Layer 3 of a small transformer language model trained on English Wikipedia (8 layers, counted from 0, width 128). Numbers have three digits each and are written without spaces.
In attention head 0, each number of a token's query is one row of weights dot the token's vector x. The head spreads its attention over the tokens so far by the softmax of query dot key.

Query weights of the head. A number n stands for (n - 500) times 0.00086.
q0: 359476607300551504587545473440486518554471285635414611326526652508535652558395388473417305431733360586317455532321596685644376500457320391666541704450603838517500456559399448528351421273520344796433631369514546364412636565679471554434457503664457567490428640411436650435426503465611441584417549584633562432590357670474458554660432313545294651614548564477538477279477653540473271358610
q1: 542405493479442652489496493525485313350338528453651651534538573512393464504474682447496611622319522481512389478651507447409485355492598707598572332699578299403460607427493586413649398610440660400679456751390489508620606402464548811420459568275645359554438479333351332565528629518436402248733556405292527448345687249749577530310392624370699629300460591435413344670420507403560669584755
q2: 588431577566619455534340546557589624469366412560491642437671639458573596570478520410330449398574425330494511478492421559534434347599434397395505573574569509479505491370327446377601500409431594555472536368583627523529436365465466474278337635370411527446557471413426568546481594442531366519450450492600508599352542807479613639570457407559587583538616471536410462667471401607511503448658
q3: 432641460391358636483426575655659752490549471527310593472472487566643467493507423539464434418659726769457483150401437536416521636552419531545615592372630638519426542544359396613384545581529431690517633280607448496491460544746440434468393363369319481552462391585391552507474352385648453669554629674546509518573442535316453497654367397572436588543426645340527506350574328217444540413574
q4: 618483699496509467631644407394404145344608609340751639663644612386328357555513500496505663755401458496533487831596384517523587474329684456488285232693307434545444605455574520608540396474496720253549344786452406486508662407255582685698422601437595299572467396300375402624454430711406604276740465186261601566410634328834496271175480699256637434569476307594383468651350570698411504621558
q5: 572614433337388634611326492476444393597578576433423553738266316384724641635532420648798768525329389528487403428518523458340455656618394372365422203480496581320614529250417589465484398488401677228388488664559694504407575471543485586459630602468463618407611651388365771593671686615545551339391212534403544470345569508713630569286318677526820277331478530758516474559598496451404512386406
q6: 504541488362213491616632528586471590593500357369581543590512319226517749407583781544451561314441695352487606400557520372423539414453480467370337786958634447766516327715558365602517445483592520543626418405529369356387306339451209406512624271568586508403326788349382487792428168537487549552402567456435569266692711320602607466378370545478535625738485583512369523561362533582516577463773
q7: 424227551564312569475350477589416752565508511410716239689302451362344359550508580671474675564606590463538881484238376623414450700329462636372383481419317667571559571414441548621577659500649508403399653512484427462757468595328489607654459584431403557604604330593643407539565444460301582416470724424508758560549403570227512496500515634666341452177554306363657379547254647582265516429473
q8: 385564471617534617446361531360587591450567332558381779393591699556539474535811417339441370433480401579441411546559339600597540567424410396515517695546545618540356618570510394561477513377382466546480532265593655548346548515576370617405315455569494494579470365415417530487522364623556423447512170633595524511543378614415448424704610365510491549462391593434343554497663581469694535651685
q9: 647470497445466527582462410626632546561486487376649632670459407396514376471508628518409572674351526469638559522365591460325466481579521456479385417517452253621552543454606577527494424544595548456383411639623383506551413414435554441567582515371495308385480568442553391578568330552497633336544519508369457497305603497510525508419540581418648404527527435525500568638479464585566551744542
q10: 534295525476515422548521479531493312329452473360606588625573497469575500521454575581500768605234540449527444597663448452441648321398673518564465306569431336523563634497507573507663291571521845370568539858468576399507543447269480713594497533373483428625533470439310275528575553700322532393598478391406424539258627260681663358297552680286574457472455391483423464588456511443500497722636
q11: 486489581535527407400507522490481338492351461416584565619357381713665515622478653401396681590451516652583344474619507332600469463344581493426543345527336564454537729455496510595481515596486791591496628762459666442465433432529427707563382363231290418709528563556404318471763288552405408285525302426638552552236489135752515569319422640305648437573558433414463503456567456514748507750553
q12: 465722383445301537468543571426644548419538512274594300611572474546491383589668612497507631617622439444356386478472419468418548795641529528624642310406424536330500800434388460587494604479421370537481449367266593494571646537446540519474489511469543550408435372543579525411509653500591394577454577625449435497714391402491561453481534582726480356518611480406533444416500451483323566621453
q13: 659219366446642759539313361507402688139368580615624647305486771512698515540202341428601249520307484369367408633390629569290425407624604367625577489384611626717563358489612581485244577496388664465508552559455673563500289510563595586582345417492461468518570543496313592504431417500330634598603481424313472541488561356550515748569632507653539474504493432416485538582683568290387648672450
q14: 388616607408297610421460613601593391459272550421558517450534447535354325707758585542695713435582209451422508577533543550114513544541592229370525347607318764523492647614648462476557223597547453421569329638668611394455480608480621329394553630590330465320601680145326590315512484274574448609629618462347746583683492517515468616525600392513691141755386600354695489444515556530484425484465
q15: 573592550688623258457458528536517517355440794508500479617516611686445665565609665324135680372663460449747713352554291645435513265350692285309582618551650459464724644733413574417449478441391492378653504539517385408363542137430516422437280504457390544402664552623384205525472705206646231702730462504578512645427380635536346509517542633419484656608462364387570577442512487421906344467324
q16: 460654719508416216665717443388764618731504424628487307496465714414386545366693631616495816504496500491599438263738406399565443376491368302357590419461550297567633728670567453347602707240738557453568579478533423680504579616100351262579535581581520524312531269483508709348347446643359409553242589412451694600288427400421567496543569388487548513629462612387392635351444199370740471562724
q17: 507450521466621689455540693569189654769649549550548474421408685375569486588446497534679468523337623241450574511718521312306605546396624435397506496652507407486511281466690493400529455471514556520562404354425489333422352783450456631739788587552204538493466679511397515277490489464515332514401445569204564535604397399619378552452530682454394620396602438587289443400572453520549550615610
q18: 634562569448585544557620546519460557694470644504470534303555628337544182514357396552532307316387586534559478563688547542523649446850636765493402365418375402396591366541544510327582534288313450466608438458533575519332383432630466746476452544500269567479595538459439668572609577298215373401583563486454347536591407587358573477764487634539650456544617454480290273507249624659575285453531
q19: 492654540613380647378642714588390568404454798540354320834557380562615263484525530442474400427684372525531512278522584457449292283467340496457347318379387531200363296308464580484719349647590670592298343656520596260424476613564260285427599504508450477480492756533466596516641594553592395488566459621874598615336463479469463613637635597539469512609563512652577560766473049442642652427380
q20: 394733282416458162308416852489522468401555581487341768308400609289580190388606747344652781456382465468609288473666556679605726465482276215588441659292459605613408491479452591718819286597445487807531452170434577500637522496456612578604343455473279335608619483594415523331725721753346500509496281369560475720546248555496293718554451513334740606548323563545566337487458478337496652439538
q21: 511299596463284598162659323466298326460668455458612536528515680652469492560496347652513435469655588468783485802539318414729565293396396539382260489504700571599700488500392594309674468562421477620638638323836346614558702697634449556573427547532518675572522544421357318473519481633568369410467331582345446483556413287383214440484346415458445609238535418587654500654570539548647428589367
q22: 300470508354531588482386224272483341444496692626600317469687649684376429690406500630523400519744630665355425457368359570500376487391646359270557405522551682396774682612403599600474539258283595719633458610483509357615712488554564553784333496509720541331682524435488314292573347504552718775576564618463571638811431284444424474513785445345391411265399370397345771198544648396377517407411
q23: 650500601460628628374663334392534488477551500684516551472553770628619507548591524609500452446484510430573400730417522449547270612305449427493381389547322324665579250464673319650485426322526261539427519563417508241596504588377464469464500447376436635312281608816402481392376454595609646588460573351648489578383558724550636547342692248683399672357316602302571356519327742450710589669406
q24: 405533359448454624330384638298734640403729318558616616617562618484522637489368430549767468709189548429582507577380546553451675334519343816393549511586456433479565428479580224450548541493461426339611319360340593577285584517310627474721678547534448479493718285522567347450458325738365576475462441374561483540669627405607660455355540608610528599377530364344558460518455522424397507536406
q25: 557520351553517561459738284603440537589455401406231288512395477573645406643432504549671344254484424337713707560536527657475517445332489704632774581655603436534776488504646463390488459580412334279621354347674537437638369562852440586504433500447369244326333439331548654597286556672553496358579725519310533560262642401744500447415463201410731644516489557378421489614466413444604562504337
q26: 365724698423344447575384597483255588676694392302566570521300378430431702336375566638189449554607507668663677464551520434583550615376550613359633430660567526458592592447404601559414384592558547655252365508608615209774600307314447429485376456590307677434567408520482439257358837387607452624576423400347459300525705250394716611386618687392435568516518508597532563782592452417461209321565
q27: 666430500312656397628430516461393556323381500455192141346465578504612565452488617425531536511530672609637722483447395464279564508314724359215456364424390593593451440341320458370479517199575624666404573449619659604643553542609431564201666580597736504772623547688564714862437595698749451277282313543564351554492647632496381521538511504443641649317455465680553230349551430453408512361433
q28: 666651474463758623679427357616357253623620259619695566491613455528496517601310338401370614388314605416551538313603622026509505296593405461230581634562520286467556753451637169283548620625704487622601513330440390514613504309449544420414484596394402334761520434216524482665517768240553419446341326401580496495447430509634345646548643363630582435624685496560701332410578517573743360894500
q29: 733535435559361402403543212658644662381344493608784432645624404703579635341281371586672454430388626508224527390539736489645492504276455559567507451472676462577666406573496434573575360442455583295354600427624564709609691410281522387614500381432493575386242463520608381672489613430312562236596413653424605639669568439478616156274629373559600543315415425525504630400340722437394618380470
q30: 510672521438523520429589601435514739416515407507640718470598606570460479381442487658249373223592340379292423322414363406623567599120620561578580598368586492581511609439557614578511478435188584459515543541539669779419475450493702574588709361331456528497483534482583386496521335738478393566622475380563353551411727623602597301343391646357397702653402583410575460560589464405427398447531
q31: 504480379555341500547443428351443564738471803504672340873389415607446565627549707547623328595366296215373436442470328468415615565483379364418474416353560504546346615639431615286296694295559460488438379513447650564603520428593492767403132579442515500572557679525210563676496525467295217429647492641432401673559212483515504841621349488807605451670489496549407557464484847539500592516406

Each question shows a short text with each token's key, already scaled and adjusted for position as the last token sees it. A number n stands for (n - 500) times 0.0021.

Then comes the last token's vector x. A number n stands for (n - 500) times 0.0089.

0 " fem": 561522398546344211330362488599453370514483772415497648383421489445484399560474571581422532458652
1 "ale": 774485389529381393619500704766370260515756513568476528474452588486465480446447479541573450560419
2 " Me": 599427222480282389608528649852370130707737578624415405514457403428580445427546512470563461577420
3 "as": 229317345479296465494545550718401316614659465503426472600563563480496568502466557290556407547400
4 "ure": 269351405574331469554585295654342314598589478674452452441509606487478495471474618533545535546458
5 " for": 338357220562206460590486268611347204646672448586368505417525470489476363456563510592491510470556
6 " Me": 534126281531290373604535314548281130723723571616428397507447411441593458434520517468567467571418
7 "as": 713234381510296471487545670395344310611652451496424460596550549483497571515465557299556396551402
8 "ure": 507296462603324464552581811399312323599590475673442448438515601490488500466478620541542536547463
x: 391660431555603333409437573441862637593508449438443427342484412657569482478559536564548370517494420550384612609398700420258646481474401677382467514483499593498489637551797541382461529496732509696475491310699503457391574704562487500409486363427497615537437490526393425398231365334532343556305551496504509629704461682279164486488586445586455575565536442484632588481518390634435487366527
To which token does the last token give the most attention? 6 " Me"

0 " d": 577527418510312220280390509573439369528461792414488644389438509434453413579461554606408530412675
1 "ark": 657575342483265548467391660750361291578651518470489385562551526458502536387522436478615504539459
2 "er": 427391397566306525478545709564399336493590536456447519379552571520347495519491543480551513467390
3 " t": 388242272451170560489506659759391241783724564599475473454613637376443431559477337513571437506582
4 "one": 269382328583331461585484462678324335571646484443466549461500582397396464479446550558606386594454
5 ", was": 415402303546217464469449399641340187715757576464445417446450507369546325592612574494541489411568
6 " later": 570206291493209533467491360550312237764601642597535468532592542411546396522460528473445592522597
7 " released": 626266374526208414656430423557266211757707533631528508546507422495396432449552402410667510419696
8 " on the": 601295399627278475455414714424273238655694531610535531596469597580469447558638507540705538364633
x: 545533330442512327340313527508527589528426697484491498324364519720609347440542547570523300646573449424462488643637731571199679421497555708587600409538585422572524765696515376365416482416717529567517363346525274454447631459569415448595511294464478529644559453485314370472327489474591286526487603455598445593486446634397498525606622511646638517534533542638541651381495246446290576372548
Which two tokens does the last token look at most, in order? 8 " on the", 7 " released"

0 "ies": 547534450578359204275372506531466431485442770375480634359459513438462384605484583585388560435671
1 " through": 727608304487237436573435610692363257627656520624404345566499600524491507381571491488571464453521
2 "out": 500416339462359436577552861761375254591637529574311406609472622615553459470496514512590568524565
3 " his": 393384305589241517512496610632386309608635566465538558415448517522424445547512493582492426479556
4 " career": 329422369608240472637511463652377285712607598502541571526589562443360415503520529376464500575578
5 " and": 478399462550248452391510374581407281595607542474480503486522590470448425645530546535425526515439
6 " dec": 674125236491209561675582251483321142814685588659313409472627357602616405431588455459484459556488
7 "ided": 604367399606277388489557536515368263643642456430429497608551382481511434570423383559451398316603
8 " to": 562413461544245454477463655358324298524579446513484557526554468453491423421464534511487439427511
x: 410598343478502480401363536568651540533251782678526503388508469797648606432561569540561277580607444410507613597502631579324528385398481669372511475622572459375452741694454526369455441522647529430390476415692355464422581728746369525456553475589558468516565440528265423576356456383551350446440612511494376535568465541321323652525484506841502450507420519544505529437477367494204534351446
Which two tokens does the last token look at most, in order? 6 " dec", 7 "ided"

0 " w": 572521401528316221276379500587472373532476762425469642383450496442477398559474576582386544424663
1 "R": 663547324518281472586479615735395250657693397523493475424410575496478413538397481506587535633420
2 "ight": 444432404529341418542452848710400373661678415574443531503535621524404483511373591549554401598547
3 "ing": 301323403636314474537421559555435314559609495501411499501506493581483454551539464574561490458578
4 " Women": 319372202646227438655527576720344274761760447369570490462545549407399427561502439412474398490501
5 " Re": 453240261480153498709580384658230198777679557451550449486456468438511473382467482442567482577428
6 "ad": 657216513509316515554527423565313297613702539447445497662583574354554561472447420372647456504465
7 "ing": 683362445663323477523459610358392309541622469504428476511506468567507465532532457582557494460566
8 " Series": 644216342551267462519520658474260237758668517455422478547482467378480538474498595469445543631467
x: 614567345390507379458402607475713670643422425406541602314492531588701480419648477565487310567439457519456428764561665366267585418507503756358538385665490338466423681629553456415396389449628533661428589487653432556504543605509494440408478431448395580624532392526507209469361567353562390604327695545576676604623476546508176635551464407469457485459453489484604651408538422577344572199616
To which token does the last token give the most attention? 0 " w"

0 "ield": 551548424559361207279387456570475381519450762364443629407429476468472385576465571562366568445639
1 "s,": 676509361582246411540396613639457369555506499459554477456420560552478432562569524557488467539454
2 " H": 550343202428200493547477702780378237752768492460592461437487532509510469573418414465565523543408
3 "yp": 196310307462229587663460649722347246740716337356454532537440527385429515586409461581507414523333
4 "n": 364292428518388542599537377626297339598604439474558507557389583372470482576346379350639597561506
5 "ot": 491226352552356582601503278530369279655631335512592493550438512410570437664429547361534390472442
6 "ic": 726274334602292654543393376438368243651610471566427562551479666509480635551588435432517531581440
7 " M": 726173369461191480635444523299286234794716497640632454470487548509484575499493498487589512576399
8 "ur": 396268486543288574537619732347332317687642488590689467460508635514493560409434533485506508595318
x: 441665507491662430387465590340735608524511490496457447441428499640699479503607561478559149472665287634402556679597747433282566580404257611311490582344530543578395623535661408453459594458703406502393492347627578594621482569378447571440378384401484478585451501634447576428270449347667460504310562425499388554606514744380336628563427354509398561509547568538594689472357498619419499320594
To which token does the last token give the most attention? 7 " M"

0 " m": 562503428544337214286341509577458394503441776407501660380435503456461401574460571600420542443676
1 "iddle": 739600271423282400522575659769419263712685429538418363457445584589530454520341466600539443471512
2 " school": 604562313463228478705546711767335193696759474451528530497498575434434464471474514478503494608445
3 " ch": 409358224516193607538438608760347198747845465594318590480523509463385518467438538537642507552436
4 "o": 346302427513294538587477384465397267535602437493628588529484496450459444471480458439525475507567
5 "ir": 450246410500221654634449236485324280608564447572581554517485418462644312474499508466578414563388
6 " but": 653331468527268461479501341593345267640669545609480373411458584457418385572562490537456501520523
7 " had": 620357340498218487490488462525282217645792580477375461490405445394582396537492545503565466523618
8 " other": 602306299626214495505575629430242211765669521539556493628363578472499446505438442458526535471606
x: 488480275470453439509545605519612679636404641526677450227450415715718377370567485480537232628661389559490590730575688533302482431518410623440589319614441447486385675515604356319355522535676716593317605426651361493462628569594472399584415332566410365638631363328417399363371580451506389591481542541566506616527404609417331641451620487475421591490458686494451646527420479483330465409585
Which token does the last token look at most, and with what share of its attention? 0 " m", with about 50%

0 "ors": 540528451569351194287411508537458410475431752371485643375437478459452397595494558547380547435629
1 ".": 531517442575276343430442581544480324466528667451556545376496591550414464501561498558550537436491
2 "\n\n": 454501416584259416442412525555387300598585665500504593424461564520403366429517537494413532438615
3 "Pro": 396538273491218508511550591818302138852793508475436408509425638446550385497484429538410383446391
4 "duction": 409419343664331488461513466641424277721560581478398468537554405618479510570556487521405595550549
5 " history": 432300321532197438718576279690325241798630576482447460499550535493407510505505552478502565551558
6 " includ": 539250194488147435594424330622318105751783472507483515666493365429525534547624478491517371513585
7 "es": 709348536585314420486476607470311389489517463535588494497528397403387548489507567537629447506493
8 ":": 544341406559152401548442599456389318633653627609418660572460512481430434503630550512486585508503
x: 388548335575502375480420554500653535525375550360615503365428479698703431370582537572553409575520483486520472685716453420247449374492494618594631520517647428601551708639621447399483431542602489486530447448672374368555570682633502333581673398413480812706575486583321308469216367402575442592463556570585321514499556686352359464414582351445479484356592554495489529328478549515245377328715
To which token does the last token give the most attention? 8 ":"

0 "ition": 542524455562367198287361518536454420483411790382475646386466471455471418581474572558385590428668
1 " into": 669523345552261464497412596630413310636629546617447473554495594461544480454494545595531394469554
2 " d": 465459325398190501573608714759301156718763637624506488527441602501428569537517416590548415479569
3 "ark": 278446321471244561532410641795326213610655529468509398550542509434557510353522426519616519526488
4 "er,": 327397323592216458461420468598445309560521520480536495423478540564432420535510523544463456457414
5 " more": 418340207563194455517518359594356287804697439508425500621374558418502458597443389521429466457647
6 " inst": 600174289587145614629479422587248120745691537579458465560561548470291516383582403320708525490524
7 "r": 636372435579255537639520582404362264547578389483520609460474486398493399516502539526454351483451
8 "ument": 641269411599297483707526623359273238679589556477663419510551489474556512469568406438400488538574
x: 583536480492530376310391603433622589574563529446563512430457565601737501443527504655462215377531374387510504659560748386341474529461444722435439551612493453371233601428639585426371434534748615620457489503617426409365586596450462456610454340498462583502457434700286374387276529387618362611583483611545529580789412693629240615464586345409457603527498498612591680364501350537494508290466
To which token does the last token give the most attention? 6 " inst"

0 "\n\n": 514518451562338212293348528523449400494429806385495687383424509475435368573476582584396551408688
1 "O": 643553248561250490577526554781363204798677575624508408479408611415574360461556451546565438472418
2 "ne": 509383362527350436485459710688446339516666508489468421615433530383509440485486525567478419589448
3 " of the": 332379329570229490533424632618405280600651581535538558556465532541454409592555540543506555423564
4 " d": 315309366391172526565613381700229125705766622599495491554459581520424587510515407576553424480565
5 "ark": 457284372490237557501407233714269206596662540444486404565540505445545508365522444527614502517499
6 "er": 715394449568308534478561415445339300497571565448458516385524592528343491508439505464548537469371
7 " tr": 640196410483121562537498500404255219788789425520492509561573643457437454512461376525530345570641
8 "acks": 625241466601259472507498702447294282561601468556447447537501503414511463451580550514513420547569
x: 523548237554676281319409517382634586639513415466618465423565474616620628371626593610562256576545541518371500699536546317192552513447594714451591427493679362404494664513597572362526483516635467539373511416545505498377643652575398398400568471502303583667456527598492291421267458320702313557357454624598562648643335562362228502557484472480556650429472503604582593412606419516432553422537
Which two tokens does the last token look at most, in order? 7 " tr", 0 "\n\n"

0 ".": 509522447567347182259363517512463413457410800367487661373432493481446392566487567595406563404662
1 " Ar": 719548270497221399611588630724407132671647443545445455396481544577501374487558516441626469439324
2 "ound": 437456309507270499500449744712392299744600430535453337567510547445449569471625495491445507542523
3 " that": 398399349575337318441475628607460349620555513532579531519375467450370448506523498549646501506525
4 " time": 216366369464276408507541445682370271700621450582384453482587411447460460354414568451425488547548
5 " he was": 391386326590228439510545451572376188682723598418428519473464549431548277516525597451521457488587
6 " influ": 520248231468077669561548358616246191825765494478445528663584409231473481557392504573473488607623
7 "enc": 719238407537278571600436620266342335703692478547462497559498448572589482585389479372559325519509
8 "ed by": 556328408606222486537301646413352231582693609602440510515486540497517421433509594444496482474533
x: 460471253490554384255418491403663510580396527549532469313475464830725480281462636508545262573512544465484581636608641394257603362467519635536597404609559438460422637625614427493616560496623557527501485361655410541445562577599419501529629396547392508483642382500322442488301329420579335483334492599579390566593481648371386765517559423641477583613540648539443674351611438572185531361465
Which two tokens does the last token look at most, in order? 8 "ed by", 0 "."

0 " Sp": 551523412523314238279397474596480374544490750392477631407431494439482382597469586583383552440674
1 "ear": 657461405525340524519556658686541300635705495590414453661564547489622408425487500551465450474405
2 "s": 367363417602353453440441666571415438462463511452450510550536566468467506528529511529592495532469
3 ";": 442469365577233391506416521572467323660647512608480586501499665516381444651571526460456543512491
4 "\n": 490395325513173453479412517615402280706654683493496653506534562548507344516564502477505435364595
5 "2": 522377377568257428519512367630355257551596517513473581558368637470457541482439521628526475489534
6 "009": 577380366628290381517361437486374349589501580465521560522506509473506559460470541483465479508518
7 " not": 646332429542141575544469497460298248665613415685542458627532320441439334475566443349477454506598
8 " such": 592257380546167502548498648411240285723530423718666481710366401446418392499549471496575397471556
x: 505491262420437279553504568455603631506497620555523428336500552715629409473597481406709276629550446623470526630522673438253595498575466722322730410635575460399362588568613398362363535501623747425316456372628318405503781771433551443416472325458421559487506424338407380471395533351464409670409519611531452441626422619464431502355592421512636534534596668514378738486502437515439490442571
To which token does the last token give the most attention? 4 "\n"

0 "ad": 526539454553367204288373505542448403479453776356484649397440489445482394588460560541412563422651
1 "ing": 648401402631329457526434670630457295528639491502416487498504507580503435549509490575567502480584
2 " Series": 597571249505283456502507692754398241755663525455427489559483452407461534493494592471442566630489
3 ": B": 390399186462154476613501647777343195747803523419416484450473569527459543542587336425558520516504
4 "ab": 410248309521256643573447328674301350647693489401547473481407675321475572570421452388600604547604
5 "y": 548312329592319523531370274582335256637656502510474575517548589499516583501448521599506499545441
6 " D": 674184328469220477589615348492264118765781558547562478553449585556503638515533409462569489516473
7 "y": 720314349582271512575402654496275194678644493541554587521518581462498563491464533629526456532451
8 "k": 409325443527273577548477679370273297508592419493469561560432506460519569490374558468523576542493
x: 303541320654599434264389592528591602617339606466485426312388446695806574447468407571503240487606477539273542431384576440307592499418581778398600716463469550505369736523584470460588447444598306598443505534682501408496487587582404441458625375497464498702498368533551438535253554431645486544559662392477622505629438697341302429601485320463387584519517593621566619422515415590422578330506
Which two tokens does the last token look at most, in order? 7 "y", 6 " D"

0 "unt": 536538453543347202276374495550468400489441760375482661413450493465475386587467562571400555427641
1 "let": 760476289506355443559583728733478357677658522658533369516394491416571425606562500420558467444432
2 "\"": 469441405570293506563358648712386293629594566608497529497480529470399447440523420464532570493451
3 " L": 337315239454196423564560638728400182799777441636546432576375552582553478642528429442518511641443
4 "uck": 231340322514252614482433375672377298666755379463461411537498601488506564413467468557529396560528
5 " would": 425376316505248393484501349613323290673654446478601539481400418463413391511467469548595454444609
6 " f": 720160306501184544561496338422373230721672491606548421579591678422451425419492478483482509576712
7 "ace": 701234325530302415576459497473286252636634437499460389562526533500489383529530512489550419477460
8 " in the": 609321345635274443551442688374320321649559533626541549560503598549477420585614558474631548394593
x: 577513391447479344385348518470574601612446683438502574317333545757631376411500539497494319633603454390374506638620698531205657410541445676579701375587584320548453715510465385396404390489637509569510473328553241423581655523608357482593553327586473485615640435563350379466285535426506272515484563511594354493516471601382515525608537492690631488621494521639562708424509281522325633378573
Which token does the last token look at most, and with what share of its attention? 8 " in the", with about 30%

0 "ad": 526539454553367204288373505542448403479453776356484649397440489445482394588460560541412563422651
1 " by": 664492341584248482544354588628502226606689577546346544447490587564502401447465637533522532486531
2 " J": 519473290438150586592482641815283156691773482458555466517525424521473593508504502507522511628409
3 "ay": 282374319504278522541423607700363280643647408494345466541526492603510417526394629525538436476438
4 "me": 264210369522387407557498353586400315557616491578442460574385377461577413460488583541491516629517
5 " K": 414139258493188554594514355569331182785713476535504496523409529509540530631403511524532533539449
6 "il": 718260327461231501592509387457326280649672392516473462555446560482598455548386569329556511509402
7 "b": 617303530492315562600453699430222317473659422430448441476477724403467590466544365523592547509493
8 "urn": 588299444551280504616584813323348304609661445540531313526486539504593391543466364445496530481576
x: 445526455626499309389292605383565756575464478453473517377642634577537659403543437674538178528457403512436497691448728539310585479357330632539592572565660382451387543462566477396487501528585335568383496443609499476384660647534415519700535347521390482563528334578365468405213515474664423420392522676505509659708462648533207587478451405525354569477495544595698763462504307461431440568539
Which two tokens does the last token look at most, in order? 8 "urn", 7 "b"

0 " ": 544518431539333209295374512557453392507424772382506649380425495463451397583475600599408545420685
1 "2": 588551415551322415542486667665404341502555498533530610518372698433437558456447532615549478528513
2 ".": 457467408589284360454427570571478332513503653445590532415464565534419495541561441557547518437486
3 " The": 376347285522277439562494662705422204724639584478574464548431495465490415612607535499497548403490
4 " record": 271418278490179508650438498665417188745728490554290434469552536525414442471567536291448526499589
5 " was": 441415325574272480437529413615330149690706571492444465514476507396550297571632579424602524372568
6 " con": 633253278549172636608657446709143187831575625522468404574637540453384443475504459516636504446486
7 "ce": 656317439593329479453490662462352293485635498515434485638513404436568415416392473598391548502447
8 "ived": 559314406589227475615382722394248364654730519552456553467644585392385508493527459454644504497561
x: 313445290528499340437377668420637702596435411527665465311445481502541528392457567535540302479580538521486542648587702569179575553394432629460451492522550538349421596606698418415530355568673565735306494347559462464454519793544409615581510269577385575477550526559554408458265420276558282632428633547561427670689502624480381651495672330606491570523560484502469708426403384467440496431412
To which token does the last token give the most attention? 6 " con"

0 " with": 547529419560328201289359492542473377487447782402483657398439493454472380565490589578375553429667
1 " br": 713540213490186455623540539788442191748676391554519499524448529439380313528552440446619363578497
2 "igh": 502484375466316443563600860761336375637726448538502454499536575554463431577417471514677265503487
3 "ter": 262395422568405570559456534634406290584634532580442562501560699450477514455321603402469452617299
4 ",": 402411372568243407461416467613434275578552631504564556479473548516480443527491613559547534466458
5 " m": 477169370511231498522371331532330280756603535626661488478497617498487508464435485507589422608501
6 "el": 705235412455269512616574429554333178503704513690590557634446730445434409520371641482573470594353
7 "od": 662239414518253596606453652503317181698730504462535423475589542312658584545430435497568479426396
8 "ic": 516408347659297611503387710336361263657600503575412580527509645531467605545578462434495523584452
x: 401425357412508444366389712478649615667418374511551387308424562653566572441614555551568286430490397587396622552540750231353497683498419715508420466447555610399407764442669255295531505555649567671562507485597381553532668475446514543660617402533409686518505507663453426501374509309468326614417570612530557582462284744301335527433479424423474542491422664609538596497440478456400473299558
To which token does the last token give the most attention? 6 "el"

0 "ing": 541512452581347204290355513537471399478452765377477653380435493481472390600483574579388565417675
1 " using": 672562227528189449639390448703461172713663484671439524618436520546453382487585464538544386464600
2 " d": 468443339368194506566620738770294146713751615621496497543432621516419575525489420596571417465581
3 "igital": 308406340499296484630590656783311237799625420566505523545437533545475543545416486501510534464528
4 " a": 267318306554221484588458489627329188646609561628458462504578549458340356457567518535629366439499
5 "ud": 550271473451227601571496313619292263623568516560609502568431507421513566450317455523678445434404
6 "io": 649218360593339544666412376516318256650648490544579534498450610427599471547378505365485507579465
7 " work": 660224356580152554648548416525301226722650471478508512586590481459358413410512426420565524535502
8 "st": 465450420702289561561578649444331255510520539528501603502445564410506572464540516558446558596549
x: 450409433485472287281401763558658659585408518477492383438419607756718467431603358519456234484578330380437486407557532575363647511525372641459537609451387562561427764492563560413556497475686492527538563537677351539410589559570499365676492390389590599568616357461536464607392485501660425601357451574410509641599244830409238448565591355535479579520449574437616522429507355564284483330545
To which token does the last token give the most attention? 7 " work"

0 " d": 577527418510312220280390509573439369528461792414488644389438509434453413579461554606408530412675
1 "rew": 689516369578303505573466683668392348610798503455517469532463594444468541398626418423604447605565
2 " influ": 611518173425066690599549650764385189823787462511440544652618437262452463543428463570509459562611
3 "ence": 332351339595319481570406585678405314514614476583468529575582513570505451516429517528454425524464
4 " from the": 274336332627242497567408456598368276637649573576526526579523545522542447520572513538585522394664
5 " sound": 364258266451184433566556348724336130839733422540361484610521489502401473541502440462498430451509
6 " of M": 667111294467160495617423290451277248784759502660600456441507578531474513499506487498586474519443
7 "ass": 688217519482267604421536616556257220552656517469490342641462554456522649523575490552387276556484
8 " of the": 594350332597213506541445715356326295638651574564530551552469560514455397598529539526518564424588
x: 477512470439418452439424555431639574568467665394555554236387534807657367379462461599488229514611503581415504620615708500211616476419437667535548360540548367605453773518576361394378468508685541671477466368555322433584671556653433447632634347606477557545614317446370405428227519457513359557426614502544484580588444579326467545595541436605514418611539557621501635420459269545212607445531
Which token does the last token look at most, and with what share of its attention? 6 " of M", with about 30%

0 "ley": 543539445568357217281377484551452392497446777345480634372441500465453382579456571579397573408639
1 " by": 685502350577249494553327598631485216629692580537344525440446559567493414446497643531532516473518
2 " D": 489394268426226468582604728781359121767766571549587473541423576561500630514559420476556474496463
3 "eb": 274476280503217576567455576734313268631611449534592375397496539463330535467612335597581553428483
4 "or": 309344447524331508500631344690374202596557573589564432460510477449434454520481494431494491523315
5 "ah": 508179334498334556463408203561395231615700499532438438384504564532563466456398485438557512512435
6 " R": 602179299467194482647517365463294168792702480526523363454368531451573441613377452368554579515438
7 "and": 688290493551341563587454649391307293513646618556367478555513703450440613477504465511671446509491
8 "all": 583305481496280509593516752374306215594780431463514447524523507414448578482463572439527368508436
x: 348527404486628347394436639386657572659475507624414504430540532542666584297519485548598183485528369590356511672624759497237520510331469679511530530545570415491230733503574413409398518530540460649399375521616524526475403503511511504657442307501430609614590431697427500395237550386770481512467424676422479603703386583567424595673446285547331492438469495594655548470490334461316563516524
Which token does the last token look at most, and with what share of its attention? 8 "all", with about 40%

0 "e": 556523451557360198270364503548450418469440772371502657380443478444462417595470584580393562445641
1 " by": 678485336568242486587359595634496221619692577540336535447454578574519414447481638508552544487523
2 "e": 427431332475314460494517752667351334567677492532542543548553422486417525547501543533513458562414
3 " d": 288358336395169513571613600737277149714764599608512497563468562508434574523542423574567415450571
4 "ad": 276284423483319552627517360725284294609678518420467466565530615344568477548413416404649500483569
5 " by": 428352292604218500589363327581413192654700586534338519460453540564532424427478635484529559479518
6 " J": 581173380465129590606487390584198122699794480443550449526513406526472605497506487477516518614399
7 "ay": 721259370530264518557437580439289269651662411491355453528517486598519424525390632517532429473436
8 "me": 551324420543382409571530773244356303563623478573431436561393364459589411458485595538480514616509
x: 395593421495502303492344622504737639657314474496491497364517498671693537369660499467525383522568383435443557519451721380385487503448591837370459665654552523364391500480735430599373551546503375768440478433654473466486630687541552371439433353566457568563481456616309445393205441354544297403367615610565648536643462580561244390451563403502443505513476511512659611479603467509297516355641
Which two tokens does the last token look at most, in order? 6 " J", 7 "ay"